Layer 4 of a small transformer language model trained on English Wikipedia (24 layers, counted from 0, width 96). Numbers have three digits each and are written without spaces.
In attention head 2, each number of a token's query is one row of weights dot the token's vector x. The head spreads its attention over the tokens so far by the softmax of query dot key.

Query weights of the head. A number n stands for (n - 500) times 0.0014.
q0: 419478593403523385516432553453556457670395457491482769428675609357523359313621466536570445564719596629693586414663585361467620676545612431509568402564668418416772537619580376483579502557610646513402589423626619465458376460462538404725538405428534514394745354320442420598483586584439560550
q1: 455587501363358449498525511556431493440573707473457506254481567495442460512666461786587386427595435624609570426656482446380555568442495421280503352475603539673539373569576406255534459628544663437323538470760620455558564266493699676641455502497479544556704621444403456559227387520682528628
q2: 605667364405593408386561449400534690471354694505281599315348479467465549548577572673375559364754346422478605417597525628372632609342716441492666805741333676810512372456583574435583575541263722344589695420683676615454114534537529827611336515618572809448687491356371653465361405439562475423
q3: 613557446226417563138578480275591432483588557563311307746724369376109682532559561067541643527558437455497550381279367123482617696594479278582509563343434620604617299617314358249533530605698400595595739454436855356614447714331348541497378601379347356447909422530455708433646491368498579469
q4: 488478246388570496269640658320500515393357359601514399726542582462236711551614700221488633592591512436366592332470384218433626680476383445616546428458387576411493464549467427503488694479487516578593715404639847339651412427469458372484301714542409545449667487647307641453558551452517598577
q5: 436458714712217479711561505589430550533782537465392393516372333755648361520276369578636486239356238583438765538523897759500499453309657740573503514447492464652397601348635718593700596451318617437608452524594251573405567528634659461519412302506690459442351454348611388554295351590549263415
q6: 512465454370340421486468433494464536429496546587527508243454515502376524610644519788670427383452438549587415464651425441509465588490444474403318382605690476503476345537534418391475415584492441369376600460619618636572392364610681640683530471420491492529611586653526519587349474401599531443
q7: 599341460531455642608471502537475503419543530478582521447302436434641438528468709478245587381263465445330284654687487448364445388575398512484459427381711433396592402563603404512403482365371541323580620570276336484545487538480562507474424820361724414421421457425364609479429388614419609718
q8: 512719340459455405525526580496649488506418667376545460289398642305337552419658375645560576460663496508560519513610466331473691649456389431393478428422393640548457371544509419358617452541535486276301602588654671532583454465459595606541537555413580565560694547534382497509356534451767469518
q9: 554702500782407488568525358370213538598404563443411689462311480303672603474363428708420401472594623502807617504431349646528450827304607449334368680647624406704396654398563519485591478315386523609357347675730603339428458461600659402604671460548507713603416510579374403449460395697465386530
q10: 533600318372600530509514721316516633397247412315438661587521526448517644459631320428498648603684455645551604691415428594444589516267431479428479624473347720498472469509481400419490396452320493646585504529541562412498411749236449308459531500482426377566626405395427721419601630584509626539
q11: 579506447589575514511454469442376391602367521437393625568577445414592567589492584594631611596712656598793528626536197415425346581369516352307207465763712523530523721374436652467306503526327329628467487542591730274597413504453507337778662283567362763518575421507514382714560670412549396378
q12: 381397353689520225633509373643545427302413362425605685487542690402589589492555553617314383621465532214331552373743540500489431395567434474432423494781679332423550665525664410678480652485303483471641418376227238518316445351683540423515540607563380422656231679443592515548417457519593535578
q13: 453407454749413548679439340515346391422609611445340663468435448482659702510398486647469487530429480757360549297421453671579413452431667590432503514550571534727526640564453465581561509455462491601470192420420415400258581419549672398527666315493539485624339689514490393602539496669436596690
q14: 687519393334658502319723745328532487540342443566572376670381381327495478823600595172498468456556613377637668399383285291456508603365491452497516473457446607416340410451508397702437479600761252615423783537540651583594466534383331682475193609498360538416744343715506612307773481502514534532
q15: 448290278280395393263573735501667548398494410497733609506496566513402537596672581332516512634474358338599677490552610475530594332541574627799505452591271580370629400535494558480524806558605380526608589448471491610429352644485321508556462638617789497465403398470510702201419477404581493338
q16: 414439478653674691367429512378470451534475326545634420740483377493596552464319502256369578451511555456490400607299555567538379421492499583639582629500391500413402609317372588675463639406584344529612611402299477501500489734490257292285524569519565402501324475422569458342700635552420472375
q17: 428447550489526523434479563489578620662523335498590647559559506412509381356560423514559494577645643512586538534543598546413561554470452541610535503483501429363637564633571488500555567508512610634548531480392423463539442512432411424521571461394560478388493326334530455536667498552355556537
q18: 463404578230538565490354595516482720515346373600482584404613632454392458317677474406764616657757762701663304564519490186550633482583623414283548283448567465334572298621484278469555359562530498303403572614559722523614569479551370525595338462429373513482602559477482321538496632320467716449
q19: 455311544614521762509494479442514585678589335498477430663599364459573450506396432237364538501482583451501575541358483461503388376603475536663509576506427432287489619466384496596451606471490466605642494458380455495518508594412295427300493464447548488459351410454612492459742562602287490424
q20: 470469535683586700541438410531461504597446457535481547738535449453599452523372485245517548604478549454576570508452556491589382394497589584670592478562330518254525651496410613492361655481682485598596506412398458594460379652535353339315455439434538480409357435510540522361658560548304551411
q21: 569588490519472348394504548376485360434376657519424383457511474418388530436613612641693562409565459386382461429652487552435659507420539306301405496480512568776458500612592414567569402493477471311403494639626551515708327368560699656645389340433487484359667545425395534591306405418611455526
q22: 669675449479425541488557644565541484481538565535757339401469601431572592344428602569403712568592340569582501345578594377450575665374507586413467302674411467362686324517461451486316551406423595365475582652614630478403331537448481351490370547319710570501550537485445553491459476519547722667
q23: 544478483474498298852436435832650390634600576581579473634461618611292334506416419530573632556643489548468564424349646507621559461524540522516572348648379496347626390545483525601410444571600502622611537304479386601418475535372578444547473473678488487576561568468496418253405435353657545522
q24: 466674469469669479379497678585557641514324585514687568521449679550379593490632481473447636658449486582530335698527578566531621382441396469446516373375413573337520425421466415446371423408594651387479483671584545391449423587491527387457556687421569535483545696549471535330375561510487782424
q25: 651506521572336629477469584458419495431427568364521459575296544360555533322483510570169710462497364466472536402546368486486446333228455382366456582343517549331372386494793261273556515427436542337379512670490431406445478551489482330243330829422750496353560490387270683448502293644543509588
q26: 467534207229630452516431401653351542517638641632452578384414583516342337647276412392669322505435427440617434472296495723482383474738432463520702388414547373520437439517493510445467417541674424609497471322649506635437689384338453743450393595707544474524386393710404416328419603545447538362
q27: 435521521444606401571566556561517458543477688626486402483377553549535485651578608403393472584562505622642499653558632501487581495501662510564510512402582547663807380671486551381402593485553624534562624476564376490586451547358585598603439677486570530441583388466401651528413471474509546431
q28: 542604385229389505336414406637469509481437496592605533681681359443305509218518439495666611671596569732632725377097657675212739467682879493683600641505226685489700604666311442552475444387571702416669474428504293510811364608412467536442609462535662286409638591637571611334452587651439446374
q29: 396596232235452490589327259583500524532629444414539348570734620494499496480521441614751519553370570431350397416576433536364451369680354624493497474523575465463500422497329572443370496397557416583622649540465313277754606565468353587546726499277438242600444463574630555575657572441511418465
q30: 428620419395552625320241402396663525342448565352432739717749669235633647439770172670503327777515742429265509286375135305423461573594413578726657754666489553663489521423556412444356673463658535488763420123415513383701521590310335535617763415351165250636408639881555701388670678577523743451
q31: 587267768719504349780566293492272407529345689440360432024494299515681347382290708749460497376578594595490351297550320504611374739565601392071381651509580497867518452480514507498526275493614551283366300561432681625428574324725566574548406407350649633534500398374489292820592563547435419612

Each question shows a short text with each token's key, already scaled and adjusted for position as the last token sees it. A number n stands for (n - 500) times 0.0029.

Then comes the last token's vector x. A number n stands for (n - 500) times 0.01.

0 " H": 507582471501507493411509373484486499500501500518402567532614602441500448523482497485507498505491
1 "I": 509522490500500501403515338480438495534510484505473529487615526446498473498519489494535506496500
2 "L": 553432482500501495419504375469492496488495496517558570486631615436499466514525505489512497498482
3 " ": 514438485500498513462519359471457491502486495541569509513557571456478479516487513481489497491515
4 "2": 521498530500497522457476350501504503492536505511539514507460465551483454507466517505491480485534
x: 448522575565573530589417148838428300581708488675527550408511505553504473631464462444625446589488591594415574495421611406502312369631479573457402629623402505568435571659437566614549549653603496538609513340537534612384516491520573489553480426615474509426429544623595429754521549480464430525
Which token does the last token look at most, and with what share of its attention? 1 "I", with about 40%

0 "az": 519552456500493510376532374494483500486535502468420514476598496475508454515549532440495481491467
1 "ian": 479529493500495514433502264511423506517546494432510482476567500455510433487495487468478499482506
2 "t": 527486459500496511375540298500512501492544495453558542476557530501519476516550497451511482487463
3 "ep": 504501494500495523456506326462451481506512491492598513485610549412477456500542532442473489476497
4 ",": 534549529500500505468524186504423514520520505464512513511488502526503399479512506483472491485553
x: 458343590637507555518494471505474452465545533570416504446505465633567479575344865496402461426242492518416290663481583309521454431659470528559462538368457547667521503585495332552502393374486702304619530487460461525633559300466438614605422441469482516343726578451379502557639548536415503486
Which token does the last token look at most, and with what share of its attention? 4 ",", with about 80%

0 " s": 515640451501509494371545193494457491494504498504384614553699657338506434532481536487492503497493
1 "ons": 483547505500493521386499201523433508536565497473476528471610459464468455490462523494504472484547
2 ",": 489559541500500508463531114507402517526527505456420476495503499538506371477514509477465489482569
3 " John": 519485424500497508341549221502422494502554482478521525505669520355508484507496529466540510467545
4 " –": 531624485500496513484522153473412511495542474461513500510493500459477478508501544483488485464571
x: 448342532583240488423579633673473571535461355530530559239575350605604383598425652474624477488398563283404276596442563470560468567490529501544481491573477491590344471541422352427397407371568603540667398528480390529730538430607485786407440419344465431491480596464433483499422569544394561487
Which two tokens does the last token look at most, in order? 2 ",", 4 " –"

0 "if": 509526465500499526447524283494451487502529502460445505428510531590522410487570534420516472502493
1 "f": 574510442501500500352525175479430512465523500449431554508641618425519480513524476466494494485477
2 "\"": 463593561500498516538510246508454516522521515475400514501494450468529475505465504498497470478569
3 ")": 529638592500496500527510291509490527469524515503452507517405419524501482491561511520486479481545
4 " for": 469418415500500497411494130471436501471498474470565499495662624409494516490432514513509521473529
x: 396411699587599516646560508620532215518368463651376450328462495439628479536499683482526483570548490558472523545542414510437552589528453498418456648595588587479586465505526285601700328302499435566548440513508356580364386527436404656397372265546512454543427688344498455474556520759525562467
To which token does the last token give the most attention? 2 "\""

0 "0": 475446490500493534451466338478540499462553498490462457493461535573513531520460497509477478474546
1 "2": 466532531500494536427462257499504506490551505516444483488457462534480451511465531512481477474546
2 "5": 535518533500494532432481255487490504481535509483477519477546505539498476517466516503477469468557
3 " |\n": 521503491500494500501484174493402498516527489485484505510575396407436450484484545473509499479525
4 "|---|---|---|---": 490450458500497496450528212513422500513524504487501513485678457357448444497523571476533510494490
x: 485467444490687551432601417584574154532486520386451548360409457542617508407503655448368574544340316534462421473516472382691275434411404553369625496371757409683504365351557451443468342498517499474542397438488435531494498509493426314459492565461403288475543448366429584714476485486517466444
To which token does the last token give the most attention? 3 " |\n"

0 "orn": 521536466500498509390525403509494506496546496472456512512566559453516509517510496487503487479478
1 " in": 531496470500503494428493291479457502478501485483467517521596585436488538505465534514527508485515
2 ".": 495534517500496513549516267498435505516515489469473475499515439488498440496526524469503489486533
3 " The": 508474484500500504450552277510440496524529490479528513498564510442499414493471505473485491498528
4 " c": 458392456500501494375500289486487501489494493496533490491639658440497479501514485515502505497499
x: 461513620673571483593549323435469503528466530669290504423456584593616444544446483485444464547506493353493368554849459400505235499355588340319535616458570394664503376568555509624556509534648471476390547517436601567440357490489566552565570479752551726373531478483423391544577605456417642515
Which token does the last token look at most, and with what share of its attention? 2 ".", with about 80%

0 "ed": 491516482500497510436506300496476498500524491466491505498533525468506449504496505472490486478510
1 " more": 504526503500498520520485330493465499508507499461484492479501480448503457505451525483469483490484
2 " than": 518472468500503497424508306484459495484496489462502529489562573472518504499477523497519499485499
3 " ": 512446487500498511460520344472458494502488497535570510511554559453484477517496519481484497492512
4 "5": 494476531500497517455494324490495503488521507492561513497536493533501480511477516500485481481535
x: 452510463598525587661489213717456411618562600607401632549561582594580485515287571462735446568441547623516533426470500465547264385613578477572466467494526496464505514529522595608442488485492462461555407162489239620530501396428684565462531367479367577427591442646576378477470425481339492430
To which token does the last token give the most attention? 2 " than"

0 " several": 508501507500501516549451256506406504515514490458461482491526487443496431498477525459461495474503
1 " years": 480540485500500501369492242490437504511518511477462538494656514484514473503463483490509479480538
2 " a": 546457473500502512422511200465451490510507485487529551495607564466506407508530500468472498490509
3 " co": 502361459500501496368493295489515486464479496493618534488649636375497498515495501510492505490462
4 "-": 488408462500497512452540251470428489502509494490566497493661641424486503509487553513491495476515
x: 469422541568447496661575524388557485592460305434454729412663505567449464528438487454593366487429498417510381541601464410687407493540507437310302444513588298495417428321210499544560436582512442464588373458516557552524687535382594514552368472344358565362677511320701306531540450581441480465
To which token does the last token give the most attention? 0 " several"

0 "ish": 511558470500490518443536256530446505483552495392504486481533425421518402498522494456486493470513
1 " player": 448589510500500512463498210496422493537543499480456557484633538450523479491430478526488470457566
2 " to": 545442436500503496405477154473425488474504469479534562514663657437496494497454512508500496452539
3 " w": 483266398500504492381507175481476495500500490481658564512704698368508488533499482478506502482471
4 "in": 533554520500491535523574374518476490538563473484443509490527376518462439474532537453507491481525
x: 463327420581540515458600316515495536489433304436427474495466556371474470714439603408322553594452496499685595451449583555210464613300418593467471625440357468438402453572364601450369393469732477557586415534498410466520547622466464369565274486427300448438569527624600564566475453653447354345
Which token does the last token look at most, and with what share of its attention? 3 " w", with about 100%

0 " –": 476438507500497510483507203477423509498533476469537458516525513453480481511498534487493490466567
1 " held": 474462500500494507501503376517501491449505491439549463485391424479509417489450546442441479469533
2 " the": 514507487500498508480568222521413497515545486448505498498510476486502370487472508461470488492550
3 " position": 487380450500499508422497272462485491523525514477547547487709636434519479494420516490454478487537
4 " in": 465452451500500499396491201470440501475504480478565495492683633416473557505470549515539507476524
x: 413189554585471544623417485435418354528473326587239578375405287456655440509565556359525442489555439535390411488585610398608598626340631320439483454531590579506483491530515345619580384445493467474591489394372272469532467518501512630430321347643382578562565483468509601565612429644465584592
Which two tokens does the last token look at most, in order? 2 " the", 3 " position"

0 "),": 481514517500500497480506236500443513507509501468535484502538499487507435491480517505492496483536
1 " which": 482517500500500507573518328501464495485506495448511486482452476488521456494457550474473482490521
2 " ind": 521413463500504492391495324498499502507495500493576559507655639409506503503499506511501495501493
3 "ic": 497542539500496518432512362491485497505523505450502504467485521529497440482509518477483491507480
4 "ates": 523482530500498512474520329505449504511531492463500511491506437521507463486472514478490480479527
x: 486442564425352378618564385548197475547569568293580348497488355615516395450340386518448520497463597386512620495567716581326506479605492629357520614458545482502475408513470492527563374541601513509574319478399268562580646601525482569540604359648553474538382420630531399635545445762607568404
To which token does the last token give the most attention? 0 "),"

0 " A": 505592484501508502378508239462465495552504482527434564502617609418522406515539461452501504502488
1 "ra": 532518496500494522475487383485477511532550490464530541481488526583501450493620455445463483491466
2 "g": 530479444500497510394558271510453500476535490459612524492578595518525435517597504455496494486478
3 "on": 496606544500493527447546314525473500520556500461455483470453406502497449498518497440498486491497
4 " to": 467416446500499498416482186468444491471503472483563500487626620439495499497473511497502502465522
x: 485350650651522508645480683525369387573274417646493525375612438599582507501489731453556601408507547529428466507582551521407343734470524439360562559478528745564591522455515372625640504337426511722577342377533369563523552439519461528299395376595627547412439478496468402444511634544595468635
To which token does the last token give the most attention? 4 " to"

0 "es": 501546498500494519427506224505457506509559483448476520496577512420486458495529507464503482475521
1 " of": 523493463500502493406508124490412501464509480445470516515543571439485496498449550512501512478519
2 " members": 518446465500500498363472235510462508511552498447501579516683548406483515508483531511509486473528
3 "hip": 509458485500498515400467266476425506561539503475465527485595548497500441492474481475464471479536
4 " of": 478458465500499496398506136488411499466508482444534493484586582442479497496452551514499508473516
x: 444282525820429328531605514461532194526381407553408529524581444387609518596472585480513647647598493512478445507644511422561525509568539443372531536524571585556531428523512375642700478458420535533626530362433262531514439370437585700458353254494536601434432552452550498571620410676587476481
Which token does the last token look at most, and with what share of its attention? 3 "hip", with about 70%

0 "==": 494511497500503501495517181499422498515488502479488501504541546419498498484361538503478500504526
1 " Pol": 553489479500505495313500364495498499495506507506478585483637601433499455516512515489499487502485
2 "it": 503508489500495511461535348475464486504529505465506513467523469516499436494541528445481483503498
3 "ical": 506534518500496518472510310497432504524533503452497519477555509482501436488457500476480487488505
4 " career": 524497526500498520501458340494472505540522503495425502506487439490497476493490441468458484482537
x: 530297380679445339501550462677440604417604704528497655437528519539525459631639266467401429460329373485641548446357562738423677304588573475646409637520575520701449451441497482551422374518646464475481405403450354562393644563484543571407593543513656574511495525435514424487441467580338601495
To which token does the last token give the most attention? 0 "=="

0 ",": 479497518500500505474519231506433510517517501471528481488516507516507408488503509484478493486547
1 " D": 550501469501507491393503297495502503514499495516469590523640652404513489519485500496502502498491
2 "r": 544440461500499508398525338496514503490527496478597549488563606475503460515560484474500490495465
3 "ue": 511521514500495513475493350512464506512550489453481515489510422495493454487533500462509485480511
4 " Re": 513397499500498506387542254483528485507512481478525497479597554405507504507502493497505509486507
x: 477400472688475464446654455423458586469501626657285536462429356566571641332431459689540432480530571606533581484395370514422496556538533507544349502613460500756561514422313535491498708256489511498495323397338626586620463566569392602585671401544351490460553551514438416669441425501604380691
Which two tokens does the last token look at most, in order? 3 "ue", 0 ","

0 "ies": 487538487500497515447517301509442503515544493469509506484559489494507466499482514487512483480517
1 ",": 475516523500500505474519250505436509518516502473482481492509503518505416487504507485479493488544
2 " including": 510529496500500502488478253512449504480507482461459495517494504462487479504425536512498500471525
3 " M": 492383455500501498381515312482472497489513495502589522492648626421503459520487510485503500501488
4 "a": 469459475500496517423505276478475514516528498474507501489537522472489502494591453475502490495504
x: 212446512551679423371477493627411634435388446530513664542466375564608546604451561487324545559457434361584334412555651536515286296576561449536522516430489458414490537456599527403543489366508441460493387299532309538528356539652309523470766526540554522464326665387541477506570417600341471450
To which token does the last token give the most attention? 3 " M"

0 ".": 464447526500494519562521141507401509535527484458549448480528416485493416492528535459501484483557
1 " His": 550522490500501512394503224523418488534503493471496530508612484351508364512476497420453500482515
2 " stat": 503444419501503500354566153499476499502518500453538532507764593337523476496456536460483506513507
3 "us": 470431486500496516391560248477506509531565494411522541491563561452513479504573466457511474503486
4 " as": 506505453500497516455533249512464495490526464421544514514585596444492474493452551512497507458562
x: 431470564603380587621555635645481296480495521612485422279484490465629625509398798288641613586518552621528483441549537466552360675381646508481500515415547374492432603413602523491536455344505644519717448499466409618439548481448553583614337492517530560450399545326483507598613650478778538462
To which token does the last token give the most attention? 4 " as"

0 " ": 494535508500502516443513330472457491506481490546414535526578603436487488524495514478485497481515
1 "1": 478525526500494527450507323490484501484524511483427470475485466499501492495442531508489477493547
2 "R": 539429447500499497395509311465503493491522492499519568497648642432496491513527510502508500500502
3 ";": 521536513500499499492584244483460502477489503453465500504465452522518481499488524522494499476559
4 " L": 446314483500500498402515308471492495485490500506579495482654629419498457515480515477502500498482
x: 519423563635534447519457296364383566523336621519415426550392433572632545363407646512516406637576520436456517555509280574566297422617374411359624522371470512527486558480429547533566394391399589450397295382397845424375363398406599444507581393585397560487604556632528487647671438470467471492
Which two tokens does the last token look at most, in order? 1 "1", 3 ";"

0 " Per": 519585477501506494371501369502513490497501499488438576495624570475507476505510537492514502503509
1 "for": 567510448500502506432502383486475490514507498490464565523655582470494502505503507480501505492495
2 "man": 484550517500496518448519402510451503528542504479494493479548492465512459497508505472500488491504
3 "ce": 488485491500498511463538327500463506505537490459528518490575541461515478500530472464516489492492
4 " t": 461371437500501494406500323491491500497500497501525489485642637406499488513484498494504503500486
x: 535466643604659568464424306406496500580496476417363565325521479531553404489455590602421494587522382570446232577742431511570094558402506437223475651541530461499425422473619569386471433516435435587397512597494665583549456530454446573428528463636465556538448505511645507659462544426479687610
To which token does the last token give the most attention? 2 "man"

0 "1": 449471521500492529447501297485476503476529512483499458467478438483490503496423540514494475497554
1 "R": 529516444501500495374512279459499491491532491497440590504660654425494479514530510502508498502508
2 "\n": 512536550500495497507466228523423499500511492493447496487494384521459397472463531468485499486545
3 "2": 538501535500496531413479255499499504491548508512495521498492477536479440512461520504490475479551
4 "0": 498507453500495518452441365468460496500542493491575503495520553506472526505417492495494488481589
x: 441500487441512595572600452664416655570739422613537547394622511553601527534483501489580528433528501636531442671364431580678308581631601420574658538489493528508539510510409486556432582502398564872630465427542571375453424577517660757567417373592400536593372377651452479534524539500264539562
To which token does the last token give the most attention? 1 "R"

0 "ut": 510561454500497522428556312474490491514533502472452522469596545436523461513508534449500470502466
1 "ies": 486536498500497520429516248513420504519557491457480527479601490497511456498469520484513475468526
2 " ad": 561381451501508497341488309497488496513476499486599594512703676394511499508479492521508505501498
3 "m": 480418430500495506369538275484462499473536502471660516479624572445487487513525529479508494500468
4 "inist": 450388459500498507273490339488470498509505516479518489464672580386497511492525455484466483498486
x: 456468577748612556516391383406463353520657394566322701602508459466505580516359359672414598563582393494626537378461663542590418454496678456556393683404530544567475484582531440390539527581582561485391630565618340317456560542411376536507565361576542618511335262540481529409589590678509549341
To which token does the last token give the most attention? 2 " ad"

0 " she": 531597477500504507496476211487440490513490486506416539529573540372523439520520496450473495481504
1 " was": 498512492500497516491508306492481489492496493441473499508455478518531407493487478454444495460534
2 " dis": 547411451500505501334515261512497496489486498496545573510701662349503512512453492515506506498497
3 "m": 481422432500496508376534296483465500471532502477650515483616582441488491514517530483505495497475
4 "iss": 434481476500496533406541317497471500505526498491532497475638554457480515505500523447496490491490
x: 417424465555463565479599441515530386697263321519398553377545521382454521609372559378295510433474582577420653450358676450467674500532443523512306518593289523341499462508668549548538444292470366590486457498440475424459657622661331403503474494583488625507398378692618478479626566484299470490
To which token does the last token give the most attention? 2 " dis"

0 " M": 521571464501506494376509306483474497488512494504404567528626636414510450525484504484501499499485
1 "I": 522539485500500500379514309482437499537513483503486544492632543423509468504541482500538507488498
2 "L": 561422474500502495405504359468496498484493496515585584488642643417504469519537506492511496493478
3 " ": 510425478500498515454519342466453492501482495548588513518562586444477480521492514480484497487516
4 "1": 527556548500496525466507348491489500481523512481564517501447445535499486490437530509491476494548
x: 457541610429641482620426225561421370678523595482516480404479329477554381683294575522469386495464553519464571559321550508595379479608649523541448620619406490373498491596487544496554639704579627589435474202630361715523546524360418517590488505604422462433560477580575503717537601508401405479
To which token does the last token give the most attention? 2 "L"

0 ";": 464523515500497497490584152489446497483492494461513481506456427533522474494461520528508508470580
1 " ": 547486492500501516432517274459436489508480490561433543532589619411479483522485510468483502484526
2 "1": 528565544500494533444507268489477501477528513483410481478478455502501494490422539513489472490566
3 "0": 519532485500493529405474271476534498464554498492566494486513569541511533518452493505484477477546
4 ";": 534541503500500497490603179479452501472484502443521512509443437521523490497479533529496503469575
x: 448406368606384504264595554423334357607574441624452556494547522770573465663558691411654365392313522480549356549538536486462571460696486600478523434478649351512541529517468366386534587443544477390631496514427588534638459407477455761614710266468402474561522566506524470563468650504542493422
To which token does the last token give the most attention? 0 ";"

0 " and": 487509485500499501465520276501441502511519491451502496504516498479500443487490520476481504489532
1 " ": 530495498500500511454514344472458493503487497540448533515566575448487480517488512480484497491513
2 "1": 520546534500496521462506348491487501485516510489436485483474466514502488495451526506491481496539
3 "2": 529503524500497523443483320496494503496532505513497512500497491515485469508466518505490483485534
4 "2": 518492520500497523447484322497494503496533504510543512505492490525485469507470517505490483484535
x: 448463605580584576616422119829447329562719450666443637390527499552501486609434446416618454599473583597447517543441583404499271448609467580512405632603392502570458485651462535608507528616618497560632482307530531618413536447470578502574457404594444495455419509601599413715531481496443446476
Which token does the last token look at most, and with what share of its attention? 0 " and", with about 60%

0 " gr": 531705451501510488280504230510507498485479501486310642538679676364511398525498488500498506499478
1 "and": 539591445500494519335514228502435497524548484444434561493666559487512467506579518485516485457508
2 "son": 488546505500493525418519198533438513548591490485456530488571489470514436498513443474500474464528
3 " was": 529493496500497520486520231498462482488491490414526511505445456534535367487459481442424490443545
4 " the": 486501493500498511464597145526393495521556483436530504489516472494503335481456497449464481492559
x: 455491687607527437510646479318429390445650370601503577582559525447488619794526618473657405546462463522417481513472571447578360522520575529552512510508410591635537542422521529528459414502406703465442591395284638604616534392687470618496197542440358536453340488501539486517476462714409672699
Which token does the last token look at most, and with what share of its attention? 4 " the", with about 80%

0 "G": 510604461501507483331523279486462501480514490488378561528651648411516473532510504504533506491487
1 " ": 544486501500501514441528275460441487501476494558428554527608604413475473529488531467486497487527
2 "1": 523570552500494533455506292491484502478529514475403473477456435520500495491424539507492470492564
3 "R": 513334437500497497370512278455511491485528489498590547482694679416492495517538515504512502501502
4 ";": 535544515500499498488607190478453503469483505440518511509447433532522479498489528527492498470574
x: 486429356595358486254592564436323377622583429642464548524545548762562449654513705417633360383312499455576352540540529485469558425667504597471520461472632342524536542515458407381516566482566428386638490479446597535651441365497451758613728311459408477552538568510534465550461656497506504396
To which token does the last token give the most attention? 4 ";"

0 "1": 458477517500493524457501335488481503481524510486500466473482449486492503497437532511495479497544
1 "9": 514514480500496520465456360477465501483532504494443513510591532460489542512420508510491483486543
2 "9": 533502477500496521466456359478469501481532504492493514504593530465491545512421508511492483485542
3 "0": 516542504500494522434482330481523500469537505501547494486503525543504524512466503502494479486535
4 "s": 484444491500496513438534268501461504497543494465499500485588503477495463498501517476509481486500
x: 365458464447453305425581431539378516575558421412486415502602325484552455418293585468494413542433386446558549507672558441400378372538461610363631626542343348516429427589453546420487493446541365470594186412424279570387666498521392491401633598603537506422373289631630411599552447701423491495
To which token does the last token give the most attention? 4 "s"

0 "c": 528524446500498510367525159480480499466535501471410515501588606436503468499552521468491495502471
1 "end": 533520453500497519375507293481472505521524487471478523499584595488526483499558447440466489478464
2 " soc": 553463454501504489354511235506441494506491505490601556499728598338489405495494501479491500503506
3 "ially": 517469520500498524465531222492454496542529491466484530485536539479526427485442454465456478479528
4 ".": 527578536500497518567527171500410505528519486458511508507513414512499409488526530461498483485549
x: 396425302566381553628516445543432448507585509338384534495554517559459321545410956300615562378439549409495480451424561481435317559610517442345445333545436382444482393529459606567513349586579541344449520589459394579531681467393585503587509489418543375557591627460371339543499470528334526533
To which token does the last token give the most attention? 4 "."

0 ";": 467521514500497497491578178490450497484493494464512482505459432531520476494464519526507508472574
1 " ": 543487492500501515437515291462441489507482491557438540529582610418481484520486510470484502485524
2 "3": 521533542500497533441465302500500509486545503509454515490499537525493483508464521508497472470551
3 "4": 531520548500495531451489286495499503486542503493495516493510492547501475508466513493487470472563
4 "\n": 518508547500498498508466216523422498501511491491540514509496390515461396470456533469484500484543
x: 447255350521651409555587440548513490554437550492452341368575524728582545552412934610622559460385461456372486393448589572523535429398510559479514603507614365597593564501434405654533402442568485481463484520387610494521461396671672562654520482522482336540469290438571640446495554536464420666
To which token does the last token give the most attention? 0 ";"

0 ".": 468453523500495517554519183506413508531523486463544454482525426487493426493525531463501486485550
1 " In": 522503475501504501391516207476429492493499485491440539500695603376480514503427570495519501484528
2 " ": 550447485500499520448522282461436490508483491556519530525578601426474481522491518470479497485523
3 "2": 541519538500496535433476256501501506493549506513482518502462465543483448512468526506485475475548
4 "0": 501502442500495518468436372466461497502544492490579502495528555520470541506405491501494487480590
x: 458524472445496586556596461695405645539727422609542578392603533543610526548506489463576534457554489658533411621365403546683285564595590430562646530499512529495540515493416511538453587501406540879639450450526538356450473617489664793579409358592421551573380378645473486475478492511265533553
To which token does the last token give the most attention? 1 " In"

0 "an": 512521467500495512440530270497462500517546499463512508495569513462502456491521496463482492486513
1 "'s": 484528511500497510489488315516420502535516488463474489496502459471495416493486500467474491476546
2 " M": 537418451500502497372514292481469497490515495502564558502658635419506449522487508483501498500486
3 "ó": 464375479500502507380499341510450503515518493505577538504680614341500485505563494486512493485498
4 "r": 437407490500495513414526345493516504483531499476545501475543584500494471517579494477499484491469
x: 309419495596489703250581446411571590458504421617479530685348516497749456484382524401407358729594568529422471573490438575517300313496467513463550420571355453402432566421338612407462434434387429457533528479321378428510335425493578592379622661484563471463495402530593390618635633473446417621
To which token does the last token give the most attention? 3 "ó"

0 " support": 498614450501504503351488245495456511529518497458393570537633579448508443504441480496498484491505
1 " for": 542504445501504495398507206472441498483500478471441557537644616428499502501452511511508514476517
2 " Ab": 543435475500503496334541287510469497500517494495533579485722619364510448523470541489528493488486
3 "d": 491381438500496505391531281496492499477524494477666538487658645460506499514536530483515487484473
4 "ull": 437422439500496508475563425478476493513537497473509496451607538503511516507544520448484486498435
x: 679472502482572518363486583454496583539359434350612636631549637491582485457392495423355370490446651358450459404335603546551486604428553607332660523404417381411526645354504437497419672278476575405388568667287439418472401528362556388564667582639448526537483274594595485378522369442436556401
To which token does the last token give the most attention? 3 "d"

0 "1": 455475518500493526454501324487479503480525511485500463471481446486491503497433534512495478497547
1 "R": 525514452500500496391511308465499492493528492498447578503639634435495481512526509502507498502507
2 ";": 499534515500498498494579232482460500475488503456444492500467453524518481496479521524494500477561
3 " R": 500355457500501496394526262478493496494517495497571532496679635390501439510488515480499502506507
4 "O": 449326492500499502347484319479482501517521493490536492475668620423505456506509487487507500502492
x: 445495437679586427526555375503435679388465391493441366623479437571593400404423539540732660546504693664489494539581524604385395496617606498524596527665465464614538612523512525541465507401524497437630377474711722420461452577589499362546527314396466644630458479357438377623753530706368435543
Which token does the last token look at most, and with what share of its attention? 3 " R", with about 60%

0 "ase": 502558472500496512454499328484479497524522500469531526482557495385489476508499512462477479495501
1 " she": 545529467500503505484482275483454491510489490508502554522578539381516459517513497464479500489499
2 " took": 495514506500497511468482322511490490469513488461453513495566518414495493497466533479501483466532
3 " her": 479415447500501510443445319494467495504493497499602531510579561417498450511476498466465491488502
4 " o": 454357477500500497386501341494491500489508495489537497482675636384510493515486508496520502496481
x: 533441610657494436527470559436486629509440558438408380572362357581708366395494631490627572531438459585383395560704459550341445412429505442409603374637585418633396561282532578485413480275382541574490324449731536515466634546616405364462380357499434565590514485382510368670588692465469385459
To which token does the last token give the most attention? 3 " her"